Layer 3 of a small transformer language model trained on English Wikipedia (8 layers, counted from 0, width 64).
A neuron's activation on a vector x is SiLU(gate . x) times (in . x), where the dot is the dot product.

Input weights of the MLP neurons that the questions are about. A number n stands for n times 0.0068.
n7 gate: 22 23 19 -4 31 36 -5 -26 -68 23 -17 -10 6 -9 -6 -37 20 -1 -8 18 15 36 23 -60 -5 -29 43 8 -5 -8 -43 45 20 17 40 -1 -7 9 20 8 47 21 -22 5 -5 -17 29 64 -5 15 -16 4 49 -15 18 -5 -40 11 9 -2 -44 7 -11 22
n14 gate: 36 -20 -17 5 -3 12 21 -22 1 -42 31 9 -35 -2 -2 -34 4 -39 12 16 1 -20 36 13 17 -12 -41 37 5 2 25 9 13 21 0 25 12 -42 22 16 -20 9 -4 11 -21 -34 39 -6 -2 -30 -1 5 17 28 -56 24 7 -46 8 12 -13 -6 11 -20
n15 gate: 43 11 13 -22 -28 -8 -47 30 22 11 6 -28 -52 47 -4 -5 30 15 34 -30 23 39 7 27 -4 -8 45 31 15 -12 -21 18 16 -18 -1 8 59 -9 60 -30 5 16 50 -29 -36 22 31 13 -17 18 -5 5 -8 -14 -8 -23 26 14 4 17 -12 -29 16 11
n50 gate: 34 -2 47 -29 -54 -31 -9 -38 -63 -55 -51 5 5 -1 -43 -28 52 -31 9 17 52 15 33 20 26 24 -16 -21 34 -4 -7 37 15 -50 32 -11 -17 -9 17 6 30 -16 -34 -21 -13 -48 -5 30 -13 -20 -10 20 35 26 6 1 34 4 7 -10 -28 38 -26 11
n52 gate: 34 12 28 55 -10 21 22 -3 0 31 4 41 16 41 -2 -18 -31 23 -39 -21 -24 33 40 -30 -8 -15 -23 6 -6 -23 36 -2 -16 -54 -2 -12 -16 -33 -1 7 46 11 33 0 7 19 -19 -34 -7 18 3 3 17 -31 -36 4 40 -1 -7 32 -49 21 -1 2
n70 gate: -9 17 40 22 -20 11 -23 26 -58 -26 6 -3 16 -13 -26 -11 5 -18 12 15 -32 -8 27 -8 13 7 45 5 26 7 9 11 12 -5 -3 -19 8 13 7 -11 33 8 25 -5 -37 23 -18 63 18 12 21 16 7 49 28 -4 37 -7 -34 0 -18 -19 -13 -40
n71 gate: -11 -15 -53 38 -12 19 -17 3 5 -47 -13 -24 -16 -24 -6 -20 -8 5 -29 38 20 -26 -47 -13 20 -27 11 13 12 -47 8 3 -9 -46 0 -1 -5 17 -9 -6 20 51 -32 -20 -9 -12 4 11 37 2 -15 -38 -20 -30 -2 -15 18 -18 4 16 -7 8 40 1
n74 gate: 29 29 -38 2 -3 28 -14 3 10 -23 -35 1 25 -22 57 3 -1 11 -44 -7 -15 35 18 -17 2 1 29 7 6 -35 42 22 32 34 -5 -66 -2 -26 24 5 2 30 2 0 -9 -17 2 -14 -20 17 17 21 37 -20 15 -11 -31 2 52 27 12 20 73 -24
n103 gate: -13 47 -29 -5 3 16 -1 25 -2 -61 17 13 -41 22 26 21 20 -14 -61 -29 -12 -27 7 -51 -17 43 -18 -21 -23 -1 45 -16 1 36 40 64 16 -16 32 9 -1 58 21 -37 -13 45 -46 -5 52 -4 -25 3 15 3 18 -25 -13 11 -29 3 10 32 -48 -17
n107 gate: 19 14 31 -6 13 22 -18 17 40 -16 -8 42 17 38 -16 -42 -20 15 46 -43 20 23 -5 -17 4 -16 24 4 26 0 27 -42 -18 1 40 -78 5 -61 -29 16 -34 -14 0 6 28 15 10 35 0 34 -28 -17 -9 -7 16 -23 29 -7 10 -6 0 -18 6 -47
n110 gate: 26 -26 -28 8 -48 8 30 7 -7 7 23 12 -20 33 -16 24 -43 53 -13 -39 -30 37 4 -12 22 6 -20 -49 -4 27 5 40 -31 11 25 -8 11 -34 -50 1 8 -8 21 -94 20 -8 -13 -37 -21 -8 -2 61 11 34 -59 6 -4 19 35 -40 39 -5 -7 -17
n120 gate: 3 36 58 36 -19 -27 -8 -2 -19 -14 22 11 6 38 39 -23 32 25 -55 -30 5 -36 -26 -52 -9 8 -48 -41 16 6 14 -7 -25 8 -5 -30 -57 -12 0 10 7 5 8 -8 -15 46 -31 -36 17 9 7 12 -49 49 5 53 62 -32 1 -6 -10 -40 19 0
n127 gate: -13 -26 47 -3 -12 -1 17 11 26 7 -22 -8 10 -54 61 -31 -82 17 31 -9 12 32 -6 -15 18 -2 -33 4 -13 -2 13 26 12 18 -7 10 55 -42 -22 0 12 -15 35 57 1 -38 38 -3 -36 6 8 32 -30 0 10 -30 -6 -42 -27 11 -6 10 30 13
n138 gate: 5 45 18 -5 9 -18 -3 21 34 -47 18 -13 18 29 -14 23 -12 24 -10 -11 42 7 -6 -1 -5 6 42 6 42 39 -21 -29 -25 1 28 3 19 -29 15 -32 30 60 11 27 4 28 17 -38 15 -15 31 -5 -6 35 -2 -53 40 -27 7 44 -19 -29 -48 -13
n139 gate: 13 -2 -9 -44 -1 1 -3 40 -7 -30 -11 -48 -4 -23 -7 10 39 19 -11 -5 21 2 -12 -8 -12 0 -32 -41 4 -14 -16 -2 8 28 -2 34 35 7 27 -30 40 -1 -2 -1 -15 -12 8 35 -36 2 -39 -14 -23 -14 4 -70 60 12 -46 -12 -25 -7 -36 15
n140 gate: -2 18 -15 27 15 45 -8 24 0 -7 -33 28 -44 -13 12 -2 -39 -54 16 -2 -7 -18 -8 -11 77 5 -6 63 -1 -35 25 -1 -16 17 -22 -19 -12 -15 3 29 -12 8 13 -24 30 -25 46 -7 -3 -3 -23 26 12 32 -7 51 33 3 46 13 2 -28 14 -38
n152 gate: -15 68 15 -1 -18 8 17 33 29 -45 -6 -36 -38 -1 53 -20 -52 -25 -32 -22 14 -2 -26 -9 5 -40 -50 -43 66 -27 7 -16 -16 -8 -7 1 3 24 31 4 -3 33 -55 22 -4 37 14 19 -15 50 17 1 -53 -28 32 12 -1 22 19 13 12 -59 14 20
n154 gate: 19 3 39 2 11 -34 39 -3 22 -7 21 23 -1 59 16 -7 -23 31 10 -42 2 6 -8 18 4 12 -15 1 -21 58 8 32 -24 -5 -19 -44 0 -2 9 -7 -3 -48 25 0 7 26 -36 -10 -41 4 -15 57 4 20 -36 -15 21 2 27 16 2 5 2 3
n158 gate: 0 -17 -35 -16 -15 21 -22 -2 4 -17 -38 25 8 -38 -27 37 5 -3 -34 -20 -11 -24 -20 23 14 39 -11 -5 19 -49 39 -31 25 0 5 -23 -19 13 5 3 -35 -37 18 -3 7 -12 30 33 -1 -17 -3 15 -30 -2 -10 -11 15 86 4 8 -20 -19 -31 3
n159 gate: -8 -42 43 11 -25 -15 -13 4 -37 -28 6 -13 45 -69 -21 -47 0 -12 -29 -29 31 -5 -2 5 23 15 -41 -16 3 -31 -20 -27 -12 -14 -3 -1 -28 40 -35 -18 -22 -17 1 13 17 23 1 30 -7 1 -36 1 -12 -3 2 -1 37 -24 2 -20 22 -5 -18 -13
n7 in: 67 14 37 2 35 30 15 13 -4 -23 37 -7 3 -11 3 26 -40 -20 10 -25 -28 15 4 -7 -22 -9 27 25 6 21 7 -24 -9 -6 5 -9 -17 -26 -7 38 -7 16 7 -29 -21 21 7 -8 13 22 34 22 37 34 -6 -20 -2 -9 8 -47 -62 8 -59 16
n14 in: 42 9 -21 -47 4 -1 -35 -2 21 -8 9 -4 -2 -40 14 6 -76 12 -2 13 5 2 -17 65 17 -6 -17 2 33 15 -14 22 5 19 23 5 -5 6 30 -7 -29 33 -16 12 26 -4 17 10 -34 -37 8 13 20 10 -11 20 3 7 -4 14 21 -17 -4 19
n15 in: -8 0 -48 15 -24 15 14 -28 56 42 20 31 -54 33 -27 5 28 14 -19 10 4 -22 20 4 -6 -24 -18 -23 28 -18 4 -10 34 46 11 -42 19 -5 4 11 -23 12 10 11 -20 -30 40 -47 -40 12 -7 -15 12 38 12 47 19 2 -17 14 6 -17 12 27
n50 in: 3 11 29 18 -59 19 1 32 -12 20 -16 -9 -13 27 19 -14 20 -40 -27 18 1 -22 -29 6 10 20 -24 -35 -22 -2 9 13 -3 1 26 9 3 18 20 -50 -9 -1 -5 -31 -69 -23 -13 33 31 -35 17 5 32 9 13 -16 8 6 64 42 25 6 5 32
n52 in: -11 -20 -11 16 45 -29 -33 3 16 33 39 -45 -7 -15 27 10 -28 5 -5 -10 -41 5 11 31 -4 43 55 -1 -41 0 -2 -20 -21 -10 23 10 28 24 -27 -18 -58 -36 -23 -24 33 5 -1 -41 11 4 -17 -14 -17 3 -17 -36 -6 -27 11 2 -1 -33 24 1
n70 in: -28 -37 -5 -46 15 12 -4 40 -31 26 -4 -20 68 20 4 -10 -20 20 -33 61 22 -20 52 51 -26 44 2 19 -1 -50 -34 -20 -20 25 2 -41 17 -37 -1 21 38 21 -14 -56 -5 -16 25 31 10 -15 17 -16 -14 -1 -8 -14 -20 19 -36 -2 24 8 12 8
n71 in: -2 -31 40 36 1 10 8 8 -6 52 -21 -37 23 3 -21 -44 -13 7 17 -14 22 1 -26 37 7 4 28 0 4 22 -6 -27 21 15 -60 -13 -17 -39 9 13 -27 -33 1 -6 -30 5 15 -4 -6 -30 -13 -7 -3 28 35 20 -3 6 -10 11 -14 -35 -11 -21
n74 in: -22 -20 -18 37 -20 -36 85 -22 19 0 35 8 13 -11 37 -1 38 -5 28 3 14 17 -28 21 -32 -3 17 -15 40 -6 9 19 11 -30 12 -23 -53 -46 27 -35 4 -28 45 12 -42 36 -8 26 6 -13 17 -21 -7 -4 23 16 -41 11 -10 32 3 -16 19 -16
n103 in: -19 -39 26 -49 15 -30 -28 52 -1 -25 8 19 -19 -50 62 22 -25 -26 -34 -2 -33 6 -26 -7 -55 16 8 -11 -16 -27 28 33 -20 19 8 39 -22 -20 -10 2 19 -40 0 -10 15 -7 25 22 -9 -14 45 -17 22 13 7 0 -7 32 29 -18 20 -10 0 -36
n107 in: -33 7 -7 25 17 -3 47 24 3 21 26 -28 17 -11 -21 -26 8 -20 59 43 -15 11 -16 22 -38 20 39 -74 -11 7 26 -26 21 3 -10 -12 21 2 31 39 -4 21 -31 18 15 -26 38 -11 -39 0 -12 -8 -4 11 21 27 -38 -15 -34 -2 -24 71 -27 6
n110 in: 1 -36 -17 36 -9 -2 -28 3 31 36 -19 2 6 42 -21 13 -80 10 -42 44 -11 9 1 -18 -13 9 13 52 -28 -15 -50 3 26 -29 -16 17 34 -4 -83 4 -39 28 -7 22 -8 -26 41 -1 13 -12 -60 19 16 -18 -23 27 11 56 -34 2 -41 13 32 -17
n120 in: 2 -14 -25 8 21 64 -1 1 -8 -30 -25 12 13 -8 -5 8 -16 -20 56 23 21 29 -20 -12 10 -15 -44 -55 -44 -27 25 47 -76 19 13 15 5 25 33 23 10 7 10 42 -7 42 25 17 64 45 17 -20 10 6 -21 -25 5 -23 -20 -17 -8 -12 -36 -16
n127 in: -26 22 35 19 42 -23 -16 34 -22 -42 -29 -5 35 -18 -8 -22 -29 0 8 -2 -51 22 -9 17 7 -48 4 57 -53 10 -6 -7 -21 -21 3 -3 34 -9 -76 10 7 -16 -33 18 42 -33 40 28 -35 3 -32 -1 55 -16 -15 -43 -37 -55 -37 -6 14 42 -20 3
n138 in: 6 43 16 15 -12 -48 -23 -3 19 -12 18 51 8 -24 29 17 -29 -24 -7 -32 8 -12 -46 -12 -25 0 -1 -1 19 0 6 3 -23 -78 -19 9 -40 21 3 -9 -15 20 32 -20 -12 -8 -34 10 9 -27 33 12 -19 10 0 -32 43 25 20 19 -21 48 7 40
n139 in: -15 -18 13 4 49 -7 1 32 -24 54 50 19 8 21 -22 -5 10 -16 16 -20 29 -1 10 4 -2 -15 -8 10 13 32 4 5 3 -6 66 12 -41 13 -10 -4 10 4 -60 13 28 -7 18 -25 3 2 -28 -22 10 -4 -15 17 9 7 11 64 71 0 23 -8
n140 in: 11 -15 -6 -20 19 -77 -7 23 15 -14 9 11 57 -8 11 -51 -44 -1 17 28 -41 8 6 11 7 -19 -3 6 17 37 -6 -47 -13 44 -39 16 12 28 5 8 -30 7 -3 14 -10 -21 -12 -6 -13 31 -11 57 38 2 -37 21 -24 -41 -57 -12 -24 30 -11 -52
n152 in: -31 40 0 -54 7 -25 -58 -15 36 31 18 -33 -23 -12 -26 19 5 -30 -10 -10 -41 18 2 -18 2 -25 -48 21 -7 -27 -38 16 16 0 11 -44 -17 -21 0 7 33 44 -15 11 17 20 21 7 41 6 -25 2 -17 0 -12 -82 -10 54 47 -19 -28 -22 13 -7
n154 in: -5 -47 54 -5 -22 -16 29 -5 -8 -7 6 1 18 -43 -13 -1 -7 33 14 43 13 13 36 46 23 38 -11 39 0 -15 21 40 7 52 30 7 -15 32 -53 5 -9 -10 75 -32 -18 -13 10 -13 1 -25 65 -28 42 -13 -21 41 12 -12 3 22 31 -8 -12 -10
n158 in: 2 22 -7 -7 -19 22 -20 10 13 -26 -27 -22 -80 24 8 17 -8 14 14 -4 -23 -3 6 10 -17 -9 63 -14 27 -25 -1 -28 43 -9 19 -39 12 -20 17 8 -16 -41 -1 27 -41 -13 -33 -11 3 -5 5 10 2 -21 -17 -17 -7 24 -52 24 -2 -33 -35 -6
n159 in: 25 -22 23 1 -6 -4 41 -11 -35 -22 9 7 17 -41 -11 51 6 55 -9 -2 25 -39 15 -9 24 22 11 -33 6 2 7 1 -8 18 36 8 -5 -5 -11 13 -50 -14 -35 -24 -3 -16 -16 -46 11 20 -18 -36 -46 -17 -10 -3 -29 -8 -28 -27 14 0 44 -32

Each question shows a token from some text and the vector x that enters the MLP there. A number n stands for n times 0.034.

"8": -22 -3 -46 -12 -33 5 -35 -21 11 30 40 4 -15 -9 -56 1 6 -23 -6 23 -4 -11 16 0 -23 -39 13 22 -14 17 24 -43 -14 36 -25 39 -5 19 -2 -1 22 -24 -31 18 -20 -38 -8 4 10 -35 13 40 13 -39 11 -19 0 22 13 46 18 -30 1 -7
Which neuron lights up most? n158

",": -25 -16 40 -14 18 1 -34 27 8 28 22 0 6 -6 -22 5 28 -28 -19 1 -18 1 -20 40 3 -13 -34 33 -16 -1 -31 15 -9 13 -60 19 27 6 17 11 -13 16 -12 -29 4 -62 -28 -1 -27 -9 -18 -12 9 20 -4 -6 5 21 -23 15 -6 -14 4 -21
Which neuron lights up most? n140

" in": -30 -9 -21 6 -28 -2 19 -13 -45 -6 -32 9 -9 33 -18 7 -12 -45 8 8 8 21 0 12 27 -18 -11 -1 -21 -19 -9 -7 -36 -22 -75 24 -6 17 13 -7 4 28 12 -15 14 -16 -12 2 -59 -11 26 -46 -7 -26 10 -6 -32 50 -4 4 4 -12 -6 -24
Which neuron fires most, and how strongly? n71, at about 0.34

"orn": 35 2 -44 16 -40 3 20 -21 -5 25 7 9 -23 -44 5 -13 21 29 -10 11 -9 -23 -53 9 -32 48 22 23 -42 3 -12 -13 2 13 17 26 31 4 -20 -4 23 -20 -23 6 22 42 -14 8 -1 -42 -24 -45 -32 -25 -16 -23 -5 7 -6 -16 24 -13 -26 16
Which neuron fires most, and how strongly? n140, at about 0.58

"d": 34 7 2 6 29 -8 -15 -7 30 -5 22 -1 15 -8 -10 70 0 6 18 34 -4 10 3 36 35 -8 60 10 8 42 -3 -8 -5 21 -39 11 -11 8 -31 -4 -1 45 -15 29 -18 36 -49 15 3 -23 -13 -19 -33 11 -2 -23 -3 -14 -3 -19 8 -2 0 -18
Which three neurons fire most, strongest first? n138, n50, n103

"7": -45 4 -15 -29 -28 -18 -24 -45 -18 2 -1 19 -12 28 -7 10 29 9 19 42 -12 -19 26 4 -61 -33 5 8 -10 41 -26 1 -12 11 -5 -8 -2 31 7 9 -1 -25 -41 18 26 -33 -28 -13 6 -16 17 31 -5 -55 15 -42 -5 16 -6 6 -7 -34 -20 15
Which neuron lights up most? n71

"S": 13 17 27 8 -11 12 17 -29 24 18 6 60 11 -6 -8 -10 -12 -3 -5 42 32 58 -22 9 -1 -13 -23 -11 -50 -2 -15 -20 11 12 -30 4 -5 34 -34 -20 -30 21 -5 -9 1 17 -9 14 -31 -21 33 31 20 5 30 7 13 -23 -15 -13 -17 37 40 5
Which neuron lights up most? n127

"5": -15 4 -49 -13 -46 25 -39 -16 16 35 52 2 -10 -17 -46 -10 -7 -14 -11 13 -9 -20 2 9 -23 -47 40 14 -6 12 7 -33 -33 39 -18 38 -11 22 -7 5 34 -20 -25 -9 -20 -27 -17 -2 21 -29 16 32 26 -18 4 -20 27 28 20 30 20 -24 10 1
Which neuron lights up most? n159

" Mill": 12 -20 -23 -46 -10 17 -5 -10 30 41 25 32 -18 -29 -4 2 -24 10 15 -15 -26 14 -28 19 -30 -15 8 -31 20 -18 -45 13 38 -4 -17 -7 9 29 7 8 14 -5 -10 -23 3 44 -35 1 3 -36 20 -6 -20 -47 -24 -5 21 26 -38 -30 21 -20 -15 -15
Which neuron fires most, and how strongly? n158, at about 1.7

" and": -32 -11 6 19 -16 20 -2 4 -1 17 1 13 -20 9 -1 -11 -14 -30 -16 18 -15 -25 4 36 34 -12 -8 2 -27 4 4 25 -10 18 -89 22 -8 5 -5 4 -43 19 -17 -2 -13 -56 -7 15 -2 -31 -8 -13 17 -25 7 4 -9 7 -38 38 -19 -13 8 8
Which neuron lights up most? n140

" day": 39 9 -1 -39 -35 -4 -16 16 -27 30 9 20 1 11 -34 6 26 -24 22 8 -6 -31 -16 -5 -13 -33 -16 -7 11 -2 -44 0 31 13 -44 39 11 16 -4 60 28 -2 6 -20 7 -19 -29 -17 -39 -6 1 -8 -25 -26 16 -7 -29 -22 18 -23 -7 11 27 -50
Which neuron lights up most? n52

"0": -24 4 -31 9 0 -13 -7 19 3 9 40 -11 9 -11 -55 -5 -1 -16 -7 5 7 21 39 -14 -29 -8 21 17 -21 10 16 -50 -16 18 -4 39 0 -2 -8 -16 21 -26 -26 33 23 -22 -59 -22 19 24 49 45 5 -35 41 -14 -2 -8 2 13 3 -21 20 -17
Which neuron fires most, and how strongly? n14, at about 0.42

" the": 3 26 -3 -8 -27 -19 -8 9 9 7 31 33 14 10 0 -8 -36 -22 -9 -7 -6 -15 6 51 10 -9 -4 -15 -36 -28 -28 -33 40 -17 -52 15 -9 15 37 17 12 21 -2 -20 13 -26 -33 -46 -5 -17 3 2 -12 -69 -5 -15 -23 -3 -39 6 -31 -19 -5 2
Which three neurons fire most, strongest first? n52, n120, n152

" inter": 5 -14 -7 -63 -8 10 -17 -12 33 1 44 12 -9 -12 -19 -28 7 -15 4 -18 -51 -1 25 23 17 -46 -24 5 29 -11 26 -6 -50 -44 -8 7 -11 -3 -5 -16 10 3 18 -21 5 -3 -10 -42 -44 31 21 -2 0 -40 44 -28 -38 -12 0 -37 13 -12 7 -23
Which neuron lights up most? n152

"For": -1 6 9 0 -26 9 26 -20 -26 15 -10 66 1 -11 10 -23 -23 -27 10 23 -1 18 1 -3 4 11 -1 -4 -44 -9 -28 11 -29 -24 -54 13 15 -10 -19 3 -20 -18 4 17 13 7 -17 -1 -54 -40 8 -12 -28 -36 -5 6 6 19 35 -52 -10 -30 22 -19
Which three neurons fire most, strongest first? n110, n139, n15

" b": 0 -19 -4 -26 22 27 5 27 21 53 13 38 27 -1 -9 15 23 13 -32 3 -5 0 9 41 -1 -14 -33 30 -13 29 -22 -11 -10 -26 8 35 15 26 31 -14 -16 -6 30 -26 -27 24 -10 -12 6 36 28 8 -29 -32 42 1 -49 -7 -40 24 17 -14 4 -8
Which neuron fires most, and how strongly? n107, at about 0.29

":": 30 9 1 -30 32 6 -14 -7 0 8 2 0 2 -7 -29 -10 16 -20 -7 -3 -4 19 -31 33 -1 -7 15 -19 -42 -10 -43 11 -21 -26 -48 61 -39 4 19 -7 12 34 -21 20 22 -47 -33 17 -8 -12 -4 -20 23 -3 -40 4 34 7 -36 5 8 1 27 -3
Which neuron lights up most? n139

";": 9 -10 16 -34 0 9 -10 2 26 33 -24 12 0 8 -41 5 18 -12 -4 -15 -36 3 -47 18 0 6 12 23 -33 2 -27 10 -13 -14 -31 36 -33 2 6 1 -3 35 -38 -4 2 -69 -15 14 13 -11 -6 -30 18 0 -8 14 25 12 -31 4 -8 -26 25 2
Which neuron lights up most? n71

"i": 2 3 -10 -3 51 29 17 -12 -3 -7 43 12 27 -45 -39 7 -8 -47 6 20 -9 -22 -7 7 -8 -4 -39 -14 -7 -20 -24 9 38 26 -30 -5 -31 9 -21 -1 19 7 -27 42 -11 1 -70 -3 15 -3 -20 -2 -35 5 15 -19 -4 16 -8 29 -1 -18 -20 -8
Which neuron fires most, and how strongly? n139, at about 0.71

"1": -19 15 -62 -8 -51 20 -41 -10 18 28 44 -7 -5 -16 -49 5 -9 -16 -10 16 -13 2 -10 9 -25 -36 43 19 -11 26 4 -38 -24 30 -14 51 -6 4 -18 8 32 -7 -13 0 -28 -23 -15 14 19 -41 -3 44 25 -25 3 -15 13 23 22 20 29 -23 11 0
Which neuron lights up most? n110

" Charl": -4 -27 22 -23 17 46 23 -1 38 5 0 24 -12 -5 -2 4 0 25 1 8 16 3 -50 -4 -42 -13 4 -47 35 10 -35 -56 59 14 -29 17 32 -40 20 -10 -35 -32 13 -3 16 16 -18 32 -5 3 -11 -19 -10 -18 24 20 -22 1 -23 -25 24 -6 -35 -5
Which neuron lights up most? n107

"l": 8 17 18 -10 31 26 36 -10 43 -9 41 -12 -9 -14 13 37 1 29 -1 32 -10 30 -13 13 -26 -41 -3 -11 8 41 21 5 41 3 -31 -37 -1 -2 -8 10 -49 20 -4 35 25 40 -25 -34 -18 -5 44 -37 10 -2 26 2 -11 -4 21 -6 23 -2 8 -18
Which neuron lights up most? n74

"F": -17 22 37 -17 2 -5 55 -3 -6 36 13 45 16 -10 -19 -32 10 -16 -2 10 -15 19 -7 17 20 -40 -9 -3 7 9 10 -23 -24 10 -41 -5 -26 -8 -33 -15 -57 11 19 16 -2 38 1 6 -27 -25 24 11 21 -40 48 14 13 6 12 4 -2 -13 36 12
Which neuron fires most, and how strongly? n154, at about 1

"\n": 7 -4 15 -28 -31 46 38 -14 -11 -17 0 23 35 32 -40 -13 27 -10 19 1 -76 34 -40 20 -9 -11 7 15 -16 -11 -19 15 -1 -12 -31 21 -23 29 13 11 -1 -30 -33 -25 17 -18 10 16 12 -14 14 -13 -32 -31 -6 3 27 -20 2 -2 19 24 24 -4
The two highest activations, in order: n50, n15

" work": 24 27 -18 -14 -10 -10 -25 -3 7 45 28 21 -21 20 -34 2 37 -13 -7 -10 -15 -52 20 4 -66 -24 18 3 25 -29 -14 2 14 4 -5 0 6 15 6 39 24 13 -10 -14 10 2 -21 24 -17 -24 19 -46 -14 -29 44 -1 -9 4 -37 -50 0 25 22 -28
Which neuron lights up most? n15

".": -16 12 31 26 1 -6 6 -2 16 26 -6 32 -8 -23 -31 29 14 13 -3 40 -3 2 -40 28 -27 -25 10 -18 6 13 9 65 -3 -16 -38 -2 -6 -22 19 -12 22 3 -38 5 12 13 5 27 31 -23 -33 -33 47 -15 11 -18 20 -12 -5 33 56 -47 11 -11
Which neuron fires most, and how strongly? n71, at about 1.1

" |": 4 2 46 -25 29 30 -11 12 38 4 20 21 8 27 -28 22 3 -1 -15 3 -18 16 -40 16 -15 -21 -35 -18 -20 -14 -12 7 14 -2 -44 20 -45 1 10 -16 4 22 -15 -1 22 -72 -21 13 -23 -18 -1 -17 -25 -5 -15 18 23 -4 -13 -10 -14 -11 11 5
Which neuron lights up most? n139

" sch": -9 -14 1 -6 19 4 -12 -9 19 10 -9 59 -13 -14 5 -1 -25 18 27 16 8 22 -23 24 -52 -18 -25 9 -21 28 -11 -52 -8 -5 1 44 0 -48 25 -4 14 -7 9 -3 17 14 -5 3 2 45 -34 -6 -49 -28 9 -11 -22 3 -54 -45 -17 21 -14 -26
Which three neurons fire most, strongest first? n107, n127, n50

".\n\n": 12 -14 16 9 18 34 39 -3 2 -36 10 7 9 23 -69 4 -15 -14 -19 -19 -25 10 -32 31 4 -14 -24 3 -16 -27 -24 43 -4 -36 -56 39 22 17 25 26 6 -22 -23 -37 3 -6 26 -3 46 -39 19 18 -6 -12 17 7 -5 0 -5 -6 13 21 15 -8
The two highest activations, in order: n110, n71

"6": -17 -14 0 -43 -21 -11 -25 -35 -28 11 5 21 -9 29 -4 5 32 0 9 42 -7 -16 21 9 -47 -21 -14 6 -18 35 -33 -10 5 21 -17 14 -30 33 10 5 17 -36 -43 27 26 -31 -27 -14 20 -8 29 21 -4 -34 18 -62 0 18 -10 10 -2 -35 -21 8
Which neuron lights up most? n139

"-year": 8 -7 0 -33 -27 -13 9 -8 -32 14 -9 19 -7 38 -49 -3 13 -13 17 28 -7 -40 19 14 -9 -17 -28 37 19 -21 -36 -32 15 19 -35 14 24 -13 -5 39 18 -10 2 -37 -2 3 -14 -12 -4 0 1 -15 -75 -39 8 -45 -12 -22 -10 -30 11 -21 18 -40
Which neuron lights up most? n138

"ston": 10 -6 12 -26 14 0 -11 -29 -30 56 13 21 -4 -30 -5 -3 36 29 5 33 -37 -22 -29 7 11 34 2 -27 12 -9 -33 -5 24 -28 -20 15 -22 3 -26 24 13 -4 -26 26 6 -5 -37 22 -17 -39 22 11 -17 -15 -19 -30 31 14 -48 1 37 -35 -24 -19
Which neuron fires most, and how strongly? n158, at about 1.3

"owa": -8 0 11 -9 -11 -7 -12 -2 -5 47 3 31 4 -33 -37 13 8 -8 12 32 -24 -26 -59 22 -12 24 3 -27 17 -20 -21 -4 38 11 -8 12 21 -7 -14 22 5 8 -19 5 -6 -2 -30 -12 -30 -44 -19 35 8 -42 -20 -59 6 27 -16 -1 50 -37 -19 -22
The two highest activations, in order: n158, n139

" received": 34 21 32 -1 -15 24 -26 18 -16 9 26 43 -17 40 -8 -4 8 -35 -9 25 3 -40 14 -4 1 -1 20 33 -18 5 -20 14 12 -2 -36 7 -42 -9 0 14 29 1 -42 -13 34 -36 -14 20 -36 -19 44 -1 34 -17 25 -7 -34 -14 -25 -21 -26 -9 7 -8
Which neuron lights up most? n7

"N": -4 33 -1 11 -18 5 4 0 9 23 -18 65 9 26 -40 -1 -30 12 -21 39 -22 39 -17 27 46 -22 -12 -28 -30 -6 -27 -22 3 36 -45 7 6 7 -32 -23 -11 18 -27 -21 19 14 -1 9 0 16 16 38 -9 -1 16 3 -16 -11 -8 -23 -10 -40 27 15
The two highest activations, in order: n110, n140

" La": -40 -6 33 -35 17 34 8 -15 39 23 7 37 -10 -30 8 -11 1 -12 -7 16 -31 34 -41 -18 -17 -8 -20 -28 19 -34 7 11 31 12 -24 3 11 8 10 -22 7 14 29 -38 33 22 -30 4 2 43 8 5 -19 -43 16 56 -3 3 -27 -17 12 -21 -29 -11
Which three neurons fire most, strongest first? n103, n152, n120

" C": -7 14 16 -34 23 26 16 -9 38 36 -7 31 48 12 25 -8 -13 1 3 16 -20 31 -12 26 15 -63 -9 -28 -13 -13 -25 -18 17 -7 -24 27 -46 -2 -27 -1 -10 -5 20 -16 -6 37 -33 46 16 -6 -16 3 -15 -28 30 -19 -20 3 -29 -1 21 -7 9 13
Which three neurons fire most, strongest first? n152, n15, n127

"ent": 25 3 18 -13 -11 21 15 4 26 28 -8 21 -45 -35 7 30 -24 -21 2 -40 -9 13 67 2 -40 30 31 15 22 14 14 12 0 25 -34 42 -39 57 -1 21 26 -23 -3 1 6 -3 -11 33 -15 -6 -19 -12 -8 -18 36 -5 -53 21 -24 -12 4 -17 4 15
Which three neurons fire most, strongest first? n7, n103, n158

" Assembly": -2 -1 53 3 23 -25 -34 36 -16 45 -8 55 -23 11 -14 9 -7 -36 3 18 10 -30 4 8 -17 -15 0 -1 3 -50 -34 -16 56 -2 -21 2 3 9 -9 46 42 4 -14 -8 0 -8 -35 -16 -12 -11 43 5 -17 -14 -8 -39 -16 -1 -45 -23 8 -12 4 -12
Which three neurons fire most, strongest first? n70, n74, n14

" Rod": -38 -10 33 -9 -4 32 -3 13 47 34 10 40 -12 20 8 25 27 -9 14 -7 26 -3 -22 -34 -35 -17 5 18 -10 9 -19 5 -1 21 -34 20 9 -17 15 -10 -12 -23 -7 -7 -9 28 -20 21 -28 -10 19 -31 -14 -41 -58 18 -34 11 -47 -41 23 -14 -4 -15
Which neuron fires most, and how strongly? n14, at about 0.28